Layer 2 of a small transformer language model trained on English Wikipedia (8 layers, counted from 0, width 128).
A neuron's activation on a vector x is GELU(weights . x + bias), where the dot is the dot product.
The model reads these tokens: "all" "ed" " " "up" " to" " the" " s" "en" "i" "or" " t" "e" "am" " in" " a" " f"

The vector x that enters this layer's MLP at each token. A number n stands for (n - 128) times 0.034.
0 "all": 127, 132, 158, 117, 104, 145, 119, 156, 159, 159, 130, 141, 124, 129, 127, 136, 120, 126, 120, 114, 130, 123, 116, 103, 129, 132, 120, 140, 128, 133, 131, 127, 145, 116, 146, 138, 114, 143, 118, 137, 134, 135, 127, 104, 146, 110, 135, 122, 130, 132, 135, 92, 134, 104, 129, 143, 145, 98, 148, 122, 126, 111, 117, 117, 142, 120, 119, 128, 153, 143, 127, 126, 155, 147, 138, 117, 118, 121, 97, 115, 140, 157, 115, 145, 144, 146, 125, 117, 108, 116, 122, 126, 127, 125, 127, 135, 135, 123, 198, 139, 127, 99, 117, 104, 125, 103, 120, 134, 143, 101, 103, 124, 120, 123, 122, 91, 130, 128, 124, 159, 131, 142, 120, 132, 127, 122, 112, 117
1 "ed": 134, 112, 174, 144, 110, 152, 137, 156, 135, 163, 139, 112, 133, 136, 136, 143, 142, 114, 118, 145, 119, 162, 106, 122, 109, 108, 135, 127, 129, 145, 144, 111, 178, 120, 153, 139, 93, 131, 115, 142, 131, 164, 131, 105, 144, 130, 157, 108, 126, 87, 121, 91, 120, 125, 142, 95, 147, 113, 162, 117, 125, 124, 131, 111, 137, 113, 99, 141, 130, 167, 135, 110, 174, 127, 128, 98, 123, 112, 135, 114, 116, 133, 126, 175, 132, 118, 122, 104, 109, 118, 123, 115, 106, 106, 121, 104, 186, 120, 182, 135, 136, 99, 92, 128, 148, 124, 134, 128, 124, 118, 102, 117, 113, 130, 118, 137, 146, 122, 115, 163, 119, 167, 123, 118, 107, 148, 129, 151
2 " ": 132, 127, 172, 113, 103, 143, 139, 174, 149, 156, 132, 138, 133, 118, 143, 150, 128, 103, 111, 125, 110, 124, 141, 129, 126, 128, 134, 142, 121, 135, 138, 123, 199, 85, 163, 145, 125, 148, 48, 128, 145, 146, 123, 128, 134, 130, 129, 146, 110, 118, 114, 129, 118, 139, 132, 141, 145, 134, 94, 148, 129, 120, 128, 98, 125, 114, 126, 131, 134, 115, 129, 123, 173, 147, 144, 112, 116, 118, 133, 126, 145, 133, 138, 150, 109, 124, 123, 131, 103, 124, 133, 123, 136, 109, 162, 129, 143, 115, 127, 137, 134, 104, 106, 126, 124, 99, 124, 146, 147, 127, 117, 121, 109, 101, 120, 133, 166, 130, 144, 177, 138, 162, 118, 137, 130, 133, 124, 149
3 "up": 141, 95, 133, 127, 135, 140, 156, 85, 148, 134, 112, 132, 125, 119, 159, 165, 141, 66, 147, 122, 107, 103, 109, 133, 131, 129, 160, 128, 128, 106, 159, 120, 245, 138, 162, 146, 126, 130, 145, 132, 152, 151, 84, 180, 141, 112, 135, 109, 175, 99, 122, 129, 160, 108, 112, 129, 118, 142, 78, 114, 120, 120, 142, 146, 115, 115, 123, 125, 147, 128, 124, 158, 161, 120, 93, 91, 119, 119, 139, 129, 116, 159, 130, 173, 125, 84, 100, 73, 102, 117, 129, 132, 103, 80, 159, 126, 128, 94, 146, 103, 144, 128, 90, 124, 164, 113, 113, 154, 170, 160, 138, 130, 59, 134, 84, 118, 160, 120, 142, 198, 107, 135, 115, 129, 107, 147, 90, 105
4 " to": 139, 116, 101, 116, 126, 158, 164, 151, 126, 125, 104, 156, 147, 147, 151, 190, 117, 138, 142, 119, 122, 109, 105, 119, 119, 124, 133, 127, 126, 115, 156, 128, 164, 119, 124, 117, 146, 147, 122, 113, 151, 145, 129, 163, 140, 129, 128, 144, 134, 70, 134, 95, 100, 156, 124, 116, 123, 145, 103, 130, 125, 78, 134, 138, 158, 134, 147, 137, 145, 127, 110, 103, 120, 120, 122, 86, 164, 118, 150, 123, 143, 121, 101, 130, 120, 109, 115, 162, 111, 102, 116, 145, 95, 163, 138, 136, 149, 72, 148, 152, 119, 104, 81, 181, 114, 142, 127, 121, 132, 99, 96, 112, 144, 129, 121, 157, 214, 112, 142, 164, 82, 149, 156, 107, 125, 114, 165, 140
5 " the": 119, 118, 122, 120, 154, 135, 137, 175, 143, 169, 115, 120, 128, 131, 160, 120, 114, 129, 113, 146, 122, 104, 125, 135, 134, 100, 147, 119, 127, 140, 139, 110, 155, 81, 149, 135, 115, 175, 99, 166, 131, 174, 117, 163, 148, 87, 135, 146, 132, 109, 110, 112, 137, 150, 133, 111, 141, 142, 99, 120, 127, 135, 122, 113, 161, 153, 132, 119, 185, 96, 132, 115, 129, 118, 116, 129, 148, 127, 137, 137, 109, 126, 99, 118, 79, 159, 145, 175, 103, 119, 127, 124, 137, 105, 140, 134, 179, 148, 152, 154, 121, 129, 69, 125, 124, 65, 116, 131, 142, 67, 81, 110, 111, 111, 145, 148, 135, 144, 139, 149, 127, 154, 109, 142, 116, 101, 119, 186
6 " s": 118, 125, 111, 139, 152, 139, 159, 138, 136, 156, 142, 140, 133, 130, 135, 115, 109, 120, 103, 165, 108, 109, 140, 133, 133, 125, 121, 135, 122, 121, 150, 105, 169, 55, 172, 155, 117, 148, 67, 117, 138, 143, 123, 143, 143, 126, 133, 146, 145, 146, 113, 130, 145, 156, 102, 127, 134, 124, 116, 125, 111, 119, 146, 93, 152, 106, 144, 110, 153, 119, 117, 105, 161, 133, 139, 124, 115, 122, 154, 139, 138, 141, 151, 139, 81, 103, 113, 138, 118, 111, 169, 152, 135, 110, 108, 145, 130, 118, 117, 137, 145, 134, 124, 131, 141, 120, 143, 152, 127, 113, 109, 126, 80, 166, 133, 103, 151, 113, 151, 160, 117, 167, 126, 143, 130, 123, 106, 112
7 "en": 115, 110, 108, 96, 106, 190, 96, 147, 128, 178, 125, 165, 150, 124, 159, 139, 108, 152, 89, 203, 119, 116, 134, 79, 114, 189, 135, 124, 126, 103, 108, 141, 146, 76, 249, 169, 102, 199, 122, 108, 104, 163, 119, 187, 147, 88, 140, 97, 158, 84, 123, 109, 119, 107, 118, 148, 153, 173, 91, 118, 125, 108, 103, 130, 154, 114, 97, 153, 139, 143, 99, 111, 142, 111, 128, 111, 137, 102, 126, 156, 118, 129, 136, 174, 136, 127, 129, 146, 116, 108, 120, 125, 142, 83, 144, 146, 139, 133, 134, 126, 123, 129, 94, 129, 113, 105, 161, 102, 104, 126, 71, 128, 98, 120, 126, 162, 213, 128, 140, 141, 108, 82, 133, 144, 138, 151, 151, 144
8 "i": 113, 159, 127, 113, 112, 143, 110, 224, 130, 134, 141, 160, 130, 115, 153, 137, 105, 76, 115, 181, 147, 69, 147, 124, 100, 148, 107, 120, 129, 131, 138, 113, 152, 32, 150, 136, 112, 163, 92, 131, 173, 153, 125, 210, 98, 139, 83, 136, 122, 49, 135, 102, 139, 102, 116, 85, 157, 152, 145, 124, 134, 128, 101, 124, 187, 99, 160, 133, 109, 153, 113, 125, 127, 120, 181, 130, 153, 123, 111, 129, 146, 124, 100, 153, 44, 119, 122, 110, 127, 136, 163, 135, 101, 84, 128, 140, 129, 97, 146, 114, 155, 83, 113, 166, 113, 79, 141, 147, 102, 107, 69, 126, 117, 114, 136, 152, 131, 126, 171, 200, 169, 152, 109, 145, 119, 134, 117, 188
9 "or": 134, 116, 92, 90, 95, 164, 129, 167, 143, 122, 136, 140, 126, 146, 144, 134, 135, 94, 111, 158, 114, 98, 151, 142, 124, 122, 112, 141, 127, 107, 131, 111, 113, 126, 173, 125, 102, 135, 130, 122, 126, 118, 105, 218, 160, 47, 156, 102, 118, 118, 125, 108, 171, 117, 88, 120, 145, 152, 141, 125, 146, 141, 156, 121, 175, 135, 139, 111, 164, 142, 130, 149, 162, 97, 125, 140, 110, 109, 105, 124, 165, 136, 133, 143, 137, 122, 117, 150, 93, 111, 137, 140, 180, 101, 159, 119, 129, 102, 167, 134, 149, 120, 104, 138, 100, 85, 151, 127, 126, 88, 99, 118, 135, 117, 132, 110, 148, 124, 130, 160, 151, 112, 124, 140, 137, 131, 105, 124
10 " t": 127, 113, 125, 130, 125, 141, 155, 159, 119, 168, 127, 169, 119, 140, 128, 133, 133, 145, 161, 129, 145, 128, 124, 108, 108, 148, 125, 134, 121, 101, 134, 129, 150, 117, 159, 149, 115, 134, 71, 116, 149, 141, 123, 151, 147, 132, 133, 121, 123, 60, 126, 109, 157, 139, 149, 150, 152, 122, 97, 131, 157, 76, 132, 121, 137, 112, 165, 120, 173, 123, 124, 114, 169, 127, 109, 115, 127, 125, 140, 135, 167, 151, 132, 127, 105, 109, 118, 146, 114, 100, 158, 139, 113, 105, 147, 142, 106, 97, 131, 121, 120, 110, 111, 173, 101, 106, 147, 119, 138, 71, 110, 129, 89, 145, 151, 132, 155, 126, 153, 166, 114, 119, 128, 115, 133, 127, 143, 116
11 "e": 131, 144, 137, 83, 104, 206, 136, 173, 175, 143, 106, 167, 138, 144, 114, 147, 94, 128, 155, 144, 116, 95, 134, 116, 128, 124, 136, 128, 126, 131, 150, 164, 148, 99, 198, 145, 123, 143, 87, 81, 183, 164, 131, 174, 132, 103, 134, 104, 110, 101, 129, 153, 136, 87, 73, 109, 121, 136, 102, 123, 126, 78, 129, 114, 126, 80, 155, 123, 145, 109, 104, 111, 161, 138, 131, 125, 164, 123, 115, 119, 103, 150, 133, 188, 27, 115, 142, 160, 146, 97, 97, 125, 89, 65, 139, 149, 201, 118, 145, 141, 117, 75, 149, 148, 117, 100, 146, 120, 115, 136, 134, 131, 121, 112, 153, 133, 143, 95, 143, 156, 121, 124, 172, 113, 105, 125, 170, 119
12 "am": 131, 104, 145, 104, 113, 165, 123, 177, 145, 144, 107, 140, 139, 162, 147, 141, 101, 97, 105, 126, 106, 107, 177, 141, 158, 109, 118, 132, 129, 126, 145, 176, 115, 90, 118, 121, 121, 108, 123, 128, 175, 142, 80, 210, 129, 129, 112, 145, 138, 93, 121, 116, 164, 93, 120, 110, 101, 121, 98, 120, 136, 168, 101, 90, 177, 81, 129, 114, 177, 116, 93, 138, 164, 98, 108, 152, 147, 127, 115, 125, 147, 152, 86, 159, 98, 84, 132, 135, 98, 111, 122, 131, 117, 133, 132, 112, 135, 118, 163, 141, 118, 122, 114, 162, 104, 70, 149, 102, 109, 128, 115, 120, 112, 127, 150, 146, 165, 126, 133, 129, 178, 153, 109, 112, 143, 146, 125, 167
13 " in": 148, 105, 102, 94, 129, 127, 145, 133, 96, 136, 130, 129, 115, 132, 140, 142, 105, 129, 161, 118, 136, 147, 122, 117, 138, 128, 108, 122, 124, 118, 141, 134, 173, 106, 139, 145, 154, 182, 102, 88, 147, 144, 142, 188, 136, 147, 155, 124, 161, 150, 117, 121, 141, 140, 125, 130, 148, 146, 106, 139, 104, 131, 119, 115, 146, 113, 141, 143, 144, 99, 167, 130, 123, 120, 132, 108, 166, 118, 143, 141, 166, 155, 128, 148, 124, 91, 97, 146, 109, 100, 130, 117, 129, 174, 138, 121, 187, 82, 130, 130, 143, 130, 30, 157, 116, 68, 138, 136, 125, 112, 113, 116, 128, 114, 127, 113, 210, 102, 130, 138, 97, 169, 123, 113, 113, 138, 123, 149
14 " a": 131, 137, 112, 104, 133, 102, 145, 190, 164, 135, 129, 141, 118, 125, 120, 134, 94, 134, 108, 160, 92, 126, 128, 118, 117, 110, 133, 115, 122, 110, 152, 151, 175, 111, 114, 151, 123, 146, 96, 110, 123, 145, 117, 150, 157, 80, 121, 128, 126, 89, 107, 87, 159, 149, 98, 150, 160, 161, 119, 138, 132, 124, 118, 131, 176, 122, 145, 120, 173, 119, 109, 124, 73, 135, 130, 129, 141, 123, 141, 141, 105, 139, 114, 121, 119, 80, 150, 162, 93, 120, 139, 143, 122, 121, 152, 151, 163, 136, 130, 145, 109, 146, 79, 125, 131, 74, 170, 136, 130, 95, 129, 123, 137, 133, 123, 129, 152, 121, 161, 181, 138, 168, 91, 126, 122, 131, 146, 136
15 " f": 133, 138, 134, 130, 120, 105, 151, 149, 173, 173, 120, 127, 106, 152, 136, 141, 105, 139, 131, 122, 156, 116, 118, 130, 110, 148, 150, 139, 122, 110, 118, 113, 142, 61, 168, 149, 142, 137, 90, 90, 122, 157, 145, 144, 142, 130, 120, 88, 140, 110, 121, 117, 173, 140, 108, 122, 157, 137, 94, 137, 147, 109, 128, 89, 141, 108, 147, 153, 161, 115, 116, 127, 143, 134, 109, 117, 155, 130, 144, 148, 140, 112, 164, 143, 85, 101, 120, 176, 114, 105, 141, 130, 135, 88, 98, 128, 151, 123, 122, 131, 123, 98, 118, 135, 116, 94, 134, 117, 139, 121, 115, 133, 90, 167, 137, 139, 121, 120, 165, 159, 111, 152, 90, 149, 107, 123, 104, 148

Each question shows the input weights of one neuron of the MLP. A number n stands for (n - 128) times 0.0078.

n107 (bias -0.361): 110, 104, 125, 149, 84, 158, 105, 142, 112, 89, 127, 135, 107, 107, 134, 156, 108, 151, 137, 130, 113, 136, 170, 154, 141, 129, 114, 119, 158, 114, 86, 144, 118, 138, 105, 117, 114, 103, 125, 79, 148, 139, 104, 120, 151, 146, 142, 194, 112, 129, 105, 157, 132, 192, 114, 131, 143, 131, 155, 136, 95, 157, 145, 145, 115, 125, 117, 132, 111, 103, 130, 99, 121, 132, 140, 127, 123, 115, 113, 153, 149, 134, 146, 117, 118, 116, 110, 99, 97, 111, 143, 158, 83, 163, 100, 131, 131, 111, 140, 133, 113, 168, 116, 117, 131, 140, 126, 101, 118, 135, 166, 151, 159, 96, 134, 106, 127, 99, 160, 90, 114, 104, 165, 144, 132, 146, 167, 126
On which token does it fire most? 13 " in"

n209 (bias -0.290): 146, 129, 121, 140, 123, 112, 109, 145, 108, 107, 150, 124, 102, 122, 105, 113, 114, 119, 154, 144, 121, 97, 124, 84, 127, 135, 115, 130, 107, 123, 128, 113, 121, 162, 96, 119, 153, 136, 115, 143, 118, 147, 114, 95, 139, 119, 131, 168, 86, 105, 90, 134, 97, 171, 118, 185, 118, 166, 171, 143, 149, 170, 114, 105, 129, 119, 126, 115, 136, 126, 121, 132, 112, 141, 134, 134, 111, 147, 107, 147, 114, 160, 191, 93, 148, 127, 154, 123, 132, 140, 101, 128, 107, 150, 156, 118, 138, 114, 117, 163, 116, 168, 119, 89, 136, 127, 133, 139, 100, 147, 157, 115, 169, 126, 134, 121, 100, 119, 144, 144, 128, 155, 138, 107, 129, 109, 142, 167
On which token does it fire most, and how strongly? 14 " a", at about 2.6

n270 (bias -0.330): 108, 103, 111, 115, 138, 113, 135, 127, 84, 85, 132, 113, 92, 128, 132, 146, 162, 127, 159, 86, 136, 117, 115, 130, 133, 115, 157, 131, 128, 111, 118, 110, 132, 136, 134, 124, 119, 155, 149, 139, 125, 125, 122, 137, 92, 131, 136, 126, 132, 180, 122, 134, 136, 159, 113, 114, 116, 157, 128, 153, 78, 151, 157, 147, 88, 122, 140, 103, 124, 145, 133, 142, 124, 86, 144, 118, 166, 118, 141, 112, 151, 142, 146, 118, 143, 149, 115, 111, 162, 115, 158, 144, 119, 97, 83, 140, 129, 144, 100, 128, 101, 124, 121, 124, 113, 138, 97, 138, 88, 156, 163, 166, 115, 164, 91, 130, 130, 121, 122, 107, 99, 139, 106, 98, 165, 108, 105, 167
On which two tokens does it fire most, strongest first? 13 " in", 3 "up"

n24 (bias -0.122): 121, 129, 106, 105, 138, 109, 149, 94, 125, 142, 92, 103, 131, 109, 101, 147, 135, 137, 126, 108, 185, 144, 111, 127, 124, 130, 109, 156, 132, 129, 116, 92, 112, 116, 138, 99, 154, 106, 161, 128, 82, 135, 125, 133, 124, 183, 108, 107, 142, 124, 138, 146, 139, 155, 104, 124, 151, 121, 123, 96, 148, 133, 118, 139, 145, 90, 136, 159, 101, 127, 102, 175, 136, 132, 90, 126, 105, 125, 119, 131, 99, 123, 159, 132, 122, 115, 130, 133, 113, 175, 129, 120, 129, 143, 98, 157, 104, 99, 146, 155, 157, 127, 167, 134, 152, 154, 159, 95, 130, 150, 112, 114, 131, 129, 133, 164, 98, 145, 141, 118, 152, 114, 109, 135, 127, 121, 106, 101
On which token does it fire most? 15 " f"

n182 (bias -0.112): 142, 114, 159, 139, 121, 95, 132, 143, 126, 134, 137, 118, 137, 192, 86, 138, 150, 118, 120, 131, 117, 143, 125, 181, 152, 121, 128, 149, 130, 98, 124, 121, 88, 134, 109, 119, 164, 140, 172, 120, 116, 113, 120, 123, 109, 117, 124, 168, 111, 121, 120, 141, 125, 131, 135, 127, 88, 143, 161, 114, 137, 168, 150, 135, 171, 154, 128, 73, 141, 135, 121, 117, 119, 153, 119, 131, 147, 140, 114, 138, 107, 127, 129, 128, 154, 174, 148, 122, 106, 138, 142, 114, 144, 171, 154, 103, 125, 126, 149, 81, 115, 92, 127, 85, 102, 109, 154, 104, 129, 108, 160, 113, 112, 100, 157, 140, 117, 119, 113, 112, 131, 139, 133, 98, 94, 120, 135, 133
On which token does it fire most, and how strongly? 12 "am", at about 1.1

n481 (bias -0.352): 129, 123, 132, 177, 135, 123, 149, 126, 126, 129, 137, 127, 177, 127, 129, 116, 112, 129, 154, 118, 184, 131, 137, 145, 79, 143, 97, 106, 117, 147, 161, 110, 119, 184, 114, 80, 140, 131, 138, 64, 95, 123, 160, 135, 158, 116, 122, 109, 102, 138, 105, 101, 91, 162, 119, 127, 88, 116, 135, 124, 119, 153, 169, 168, 128, 144, 130, 111, 106, 118, 111, 129, 88, 138, 154, 120, 114, 178, 126, 100, 105, 163, 125, 138, 125, 104, 126, 118, 127, 116, 170, 170, 114, 153, 155, 130, 125, 134, 96, 124, 142, 148, 97, 137, 121, 127, 99, 132, 107, 133, 113, 138, 148, 105, 118, 163, 121, 96, 93, 150, 126, 89, 149, 142, 143, 134, 156, 129
On which token does it fire most, and how strongly? 4 " to", at about 1.1

n216 (bias -0.361): 112, 142, 170, 135, 124, 112, 87, 110, 125, 126, 154, 115, 144, 126, 128, 136, 124, 170, 113, 122, 181, 119, 128, 140, 121, 103, 165, 150, 107, 182, 123, 102, 101, 119, 135, 92, 110, 157, 122, 113, 69, 112, 133, 133, 103, 136, 120, 134, 144, 144, 137, 133, 126, 125, 157, 113, 142, 134, 136, 139, 139, 161, 125, 138, 155, 123, 93, 144, 136, 112, 135, 148, 109, 125, 125, 145, 118, 136, 154, 84, 119, 141, 164, 119, 115, 129, 136, 109, 122, 168, 111, 113, 137, 119, 90, 129, 138, 115, 130, 154, 113, 96, 120, 153, 113, 120, 121, 142, 134, 145, 123, 150, 131, 120, 124, 139, 83, 162, 161, 126, 120, 161, 126, 148, 110, 130, 109, 127
On which token does it fire most? 15 " f"

n210 (bias -0.234): 116, 136, 114, 172, 187, 142, 117, 121, 172, 123, 156, 125, 112, 137, 93, 150, 113, 145, 73, 148, 146, 146, 112, 181, 60, 84, 133, 108, 98, 139, 130, 142, 120, 95, 118, 129, 118, 127, 120, 124, 109, 115, 128, 133, 160, 115, 91, 148, 129, 160, 93, 152, 127, 139, 132, 111, 131, 174, 131, 139, 149, 134, 170, 167, 120, 150, 90, 115, 138, 159, 117, 124, 87, 116, 93, 135, 84, 177, 149, 125, 130, 140, 149, 86, 136, 146, 159, 122, 131, 132, 117, 132, 106, 132, 178, 120, 106, 145, 113, 130, 131, 142, 113, 93, 156, 138, 134, 107, 154, 118, 123, 136, 144, 120, 111, 129, 125, 136, 134, 137, 157, 132, 137, 139, 92, 113, 100, 121
On which two tokens does it fire most, strongest first? 14 " a", 5 " the"

n50 (bias -0.165): 113, 86, 111, 101, 133, 102, 93, 123, 125, 117, 141, 101, 155, 153, 112, 107, 118, 143, 120, 143, 140, 105, 139, 137, 154, 164, 131, 140, 118, 136, 111, 142, 110, 127, 133, 138, 115, 114, 122, 134, 84, 164, 142, 131, 104, 143, 105, 169, 102, 126, 113, 156, 149, 175, 123, 124, 148, 119, 106, 165, 147, 125, 132, 123, 126, 89, 122, 109, 130, 99, 103, 108, 113, 88, 160, 152, 113, 171, 151, 138, 117, 130, 159, 133, 144, 170, 158, 145, 132, 158, 127, 101, 99, 166, 149, 126, 158, 134, 137, 117, 123, 140, 131, 128, 143, 129, 132, 142, 158, 136, 131, 109, 160, 127, 109, 119, 108, 101, 136, 127, 119, 121, 106, 104, 129, 107, 107, 140
On which token does it fire most? 5 " the"

n66 (bias -0.221): 107, 112, 138, 127, 133, 116, 123, 83, 127, 85, 139, 122, 154, 121, 138, 148, 125, 142, 96, 85, 133, 100, 146, 123, 121, 129, 108, 158, 126, 123, 126, 118, 109, 141, 131, 89, 136, 132, 172, 155, 136, 140, 139, 162, 83, 127, 124, 146, 112, 116, 135, 138, 159, 112, 126, 119, 125, 106, 115, 133, 85, 139, 106, 148, 135, 97, 137, 143, 126, 109, 107, 133, 127, 131, 147, 166, 119, 137, 93, 81, 161, 127, 157, 116, 134, 193, 122, 88, 136, 104, 140, 115, 106, 193, 103, 143, 95, 115, 150, 123, 110, 97, 158, 136, 85, 127, 107, 120, 126, 149, 128, 112, 144, 117, 155, 119, 118, 123, 138, 131, 154, 144, 137, 119, 164, 119, 133, 160
On which two tokens does it fire most, strongest first? 12 "am", 8 "i"

n162 (bias -0.291): 92, 116, 85, 144, 146, 115, 157, 112, 119, 114, 143, 135, 133, 136, 109, 141, 158, 148, 118, 139, 127, 141, 96, 133, 101, 100, 157, 154, 121, 150, 170, 92, 118, 116, 133, 158, 122, 107, 123, 104, 128, 141, 126, 122, 130, 149, 132, 151, 112, 140, 61, 136, 88, 136, 113, 172, 151, 118, 145, 96, 144, 136, 127, 126, 143, 111, 66, 100, 143, 141, 99, 82, 119, 110, 142, 138, 113, 131, 179, 165, 129, 104, 174, 70, 107, 137, 134, 137, 164, 127, 162, 144, 109, 139, 78, 157, 75, 160, 106, 142, 113, 123, 132, 92, 144, 181, 131, 141, 195, 109, 136, 152, 114, 131, 107, 106, 127, 141, 145, 103, 107, 128, 205, 132, 168, 139, 134, 94
On which token does it fire most, and how strongly? 6 " s", at about 3.3

n146 (bias -0.149): 163, 144, 107, 162, 125, 115, 106, 123, 124, 129, 118, 122, 134, 81, 119, 115, 110, 155, 143, 112, 140, 141, 139, 102, 109, 162, 139, 142, 162, 100, 101, 111, 89, 143, 125, 131, 140, 138, 149, 100, 80, 122, 121, 113, 157, 108, 179, 127, 117, 140, 138, 98, 105, 115, 154, 159, 145, 133, 176, 132, 166, 158, 150, 91, 122, 112, 128, 146, 108, 137, 127, 127, 112, 140, 141, 113, 141, 159, 84, 153, 133, 111, 185, 126, 141, 129, 108, 106, 127, 144, 89, 93, 149, 167, 90, 118, 122, 128, 167, 155, 129, 161, 120, 77, 108, 107, 115, 165, 150, 157, 130, 81, 152, 145, 105, 109, 120, 113, 104, 141, 116, 117, 159, 120, 120, 130, 122, 120
On which token does it fire most, and how strongly? 0 "all", at about 1.4

n442 (bias -0.314): 153, 139, 135, 116, 119, 157, 103, 111, 135, 128, 102, 110, 133, 170, 121, 146, 108, 199, 73, 151, 146, 123, 131, 138, 180, 152, 154, 84, 100, 139, 142, 139, 131, 154, 131, 128, 129, 126, 114, 79, 112, 125, 131, 107, 117, 158, 138, 119, 144, 149, 122, 172, 134, 125, 139, 115, 123, 163, 127, 125, 150, 122, 148, 122, 113, 142, 120, 129, 116, 144, 127, 132, 112, 104, 111, 104, 134, 116, 177, 132, 116, 166, 142, 122, 131, 139, 138, 110, 115, 114, 92, 137, 104, 127, 135, 145, 147, 91, 114, 122, 118, 131, 137, 152, 136, 133, 118, 80, 122, 127, 140, 175, 154, 119, 130, 157, 125, 87, 112, 132, 106, 138, 125, 111, 73, 134, 135, 74
Its three highest activations, in order, are on tokens 11 "e", 4 " to", 7 "en"

n427 (bias -0.240): 145, 148, 107, 94, 125, 160, 139, 129, 121, 94, 155, 143, 133, 86, 141, 176, 148, 127, 85, 100, 168, 126, 110, 165, 148, 83, 116, 137, 163, 132, 98, 119, 148, 151, 80, 68, 106, 140, 151, 130, 116, 152, 124, 134, 129, 163, 114, 140, 97, 120, 129, 125, 127, 116, 146, 121, 112, 106, 133, 141, 129, 120, 107, 144, 129, 139, 110, 98, 144, 140, 126, 138, 146, 60, 160, 118, 123, 119, 144, 86, 136, 124, 118, 135, 127, 171, 121, 113, 130, 133, 167, 140, 115, 140, 137, 108, 78, 128, 130, 140, 102, 154, 182, 131, 124, 124, 116, 132, 118, 132, 103, 147, 135, 90, 90, 152, 121, 131, 117, 140, 134, 118, 111, 127, 143, 119, 117, 143
On which token does it fire most? 8 "i"

n470 (bias -0.394): 114, 171, 108, 150, 157, 129, 152, 109, 126, 96, 84, 104, 134, 124, 141, 147, 102, 145, 112, 142, 131, 93, 133, 128, 98, 116, 124, 147, 108, 107, 153, 134, 130, 128, 127, 94, 98, 100, 101, 96, 131, 127, 79, 145, 128, 120, 143, 163, 144, 139, 87, 136, 105, 112, 129, 133, 131, 142, 149, 102, 131, 147, 143, 144, 152, 131, 125, 117, 161, 133, 131, 177, 124, 110, 118, 128, 115, 121, 112, 144, 113, 157, 176, 49, 130, 143, 147, 116, 148, 154, 151, 120, 107, 141, 133, 142, 147, 136, 127, 157, 110, 149, 131, 124, 144, 147, 128, 140, 158, 112, 75, 136, 175, 119, 98, 121, 98, 144, 152, 134, 162, 132, 127, 131, 91, 114, 114, 128
Its three highest activations, in order, are on tokens 14 " a", 5 " the", 9 "or"

n317 (bias -0.231): 171, 135, 154, 116, 109, 118, 102, 134, 135, 108, 69, 118, 76, 132, 118, 123, 102, 151, 113, 95, 147, 117, 116, 129, 126, 122, 106, 155, 159, 100, 116, 112, 105, 143, 98, 147, 134, 107, 127, 102, 165, 134, 101, 110, 111, 135, 127, 111, 122, 139, 184, 110, 133, 93, 116, 118, 123, 138, 144, 150, 131, 163, 176, 124, 116, 140, 170, 121, 138, 147, 141, 173, 114, 163, 135, 146, 134, 122, 145, 148, 138, 107, 122, 105, 144, 118, 125, 124, 118, 138, 81, 163, 177, 136, 148, 135, 99, 104, 141, 140, 146, 132, 119, 152, 168, 122, 127, 126, 152, 160, 148, 105, 132, 112, 150, 168, 97, 112, 122, 124, 150, 87, 101, 144, 114, 83, 37, 111
On which token does it fire most? 9 "or"

n9 (bias -0.268): 139, 161, 108, 156, 121, 131, 92, 93, 102, 95, 121, 144, 167, 139, 140, 144, 150, 142, 160, 151, 143, 137, 143, 131, 133, 140, 94, 120, 107, 147, 123, 119, 111, 115, 157, 112, 114, 138, 186, 106, 141, 115, 132, 113, 138, 114, 131, 117, 99, 156, 121, 145, 158, 115, 147, 199, 122, 139, 119, 117, 120, 145, 131, 156, 153, 160, 130, 97, 96, 153, 134, 81, 108, 139, 111, 118, 101, 149, 119, 115, 132, 179, 122, 159, 159, 142, 124, 145, 114, 131, 121, 169, 140, 134, 139, 153, 131, 121, 120, 134, 107, 116, 119, 122, 113, 111, 114, 83, 185, 115, 115, 105, 145, 146, 142, 96, 109, 116, 145, 135, 117, 135, 140, 112, 127, 152, 127, 111
Its three highest activations, in order, are on tokens 9 "or", 0 "all", 7 "en"

n155 (bias -0.296): 70, 135, 113, 127, 131, 146, 120, 120, 130, 127, 107, 144, 110, 145, 133, 135, 148, 115, 178, 122, 100, 156, 96, 119, 122, 136, 121, 123, 105, 172, 143, 103, 116, 120, 114, 159, 90, 128, 137, 85, 139, 152, 146, 146, 100, 152, 126, 87, 136, 143, 135, 120, 131, 120, 150, 162, 106, 115, 133, 140, 132, 138, 132, 141, 84, 145, 68, 111, 121, 114, 131, 134, 124, 107, 136, 127, 119, 111, 135, 123, 142, 118, 124, 100, 139, 157, 127, 131, 186, 147, 149, 199, 138, 107, 137, 111, 127, 150, 100, 151, 102, 121, 156, 165, 125, 138, 123, 112, 133, 110, 131, 165, 108, 147, 116, 129, 88, 167, 149, 124, 120, 106, 168, 100, 144, 118, 127, 84
On which token does it fire most? 10 " t"

n388 (bias -0.158): 134, 153, 164, 118, 96, 92, 122, 125, 102, 126, 126, 147, 150, 144, 90, 113, 147, 129, 125, 120, 142, 168, 152, 141, 100, 76, 92, 139, 167, 148, 141, 137, 100, 162, 139, 111, 109, 115, 159, 127, 132, 103, 96, 127, 105, 142, 125, 158, 141, 152, 127, 105, 154, 79, 127, 116, 134, 89, 173, 96, 143, 158, 139, 171, 174, 159, 122, 68, 146, 147, 141, 109, 107, 110, 148, 146, 81, 119, 118, 124, 102, 124, 127, 103, 119, 154, 173, 99, 111, 132, 127, 117, 129, 137, 117, 144, 149, 107, 156, 133, 84, 121, 153, 115, 132, 132, 138, 150, 140, 109, 118, 127, 134, 61, 119, 121, 101, 110, 129, 148, 158, 140, 117, 143, 105, 103, 124, 148
On which two tokens does it fire most, strongest first? 0 "all", 9 "or"

n241 (bias -0.226): 119, 131, 143, 130, 120, 116, 129, 121, 124, 126, 108, 112, 123, 119, 103, 99, 190, 119, 143, 130, 147, 136, 133, 120, 96, 125, 145, 127, 132, 168, 125, 150, 129, 138, 161, 166, 133, 90, 116, 114, 150, 123, 125, 113, 124, 182, 101, 123, 123, 140, 121, 142, 145, 128, 135, 164, 140, 115, 133, 130, 158, 147, 111, 173, 129, 122, 68, 99, 129, 126, 101, 150, 98, 142, 89, 99, 135, 154, 120, 152, 123, 140, 139, 80, 104, 116, 157, 155, 161, 109, 131, 114, 119, 129, 100, 173, 118, 113, 126, 111, 112, 144, 132, 111, 133, 168, 147, 131, 166, 121, 115, 151, 152, 131, 160, 118, 126, 141, 124, 108, 92, 88, 141, 109, 115, 146, 129, 82
On which token does it fire most, and how strongly? 10 " t", at about 0.11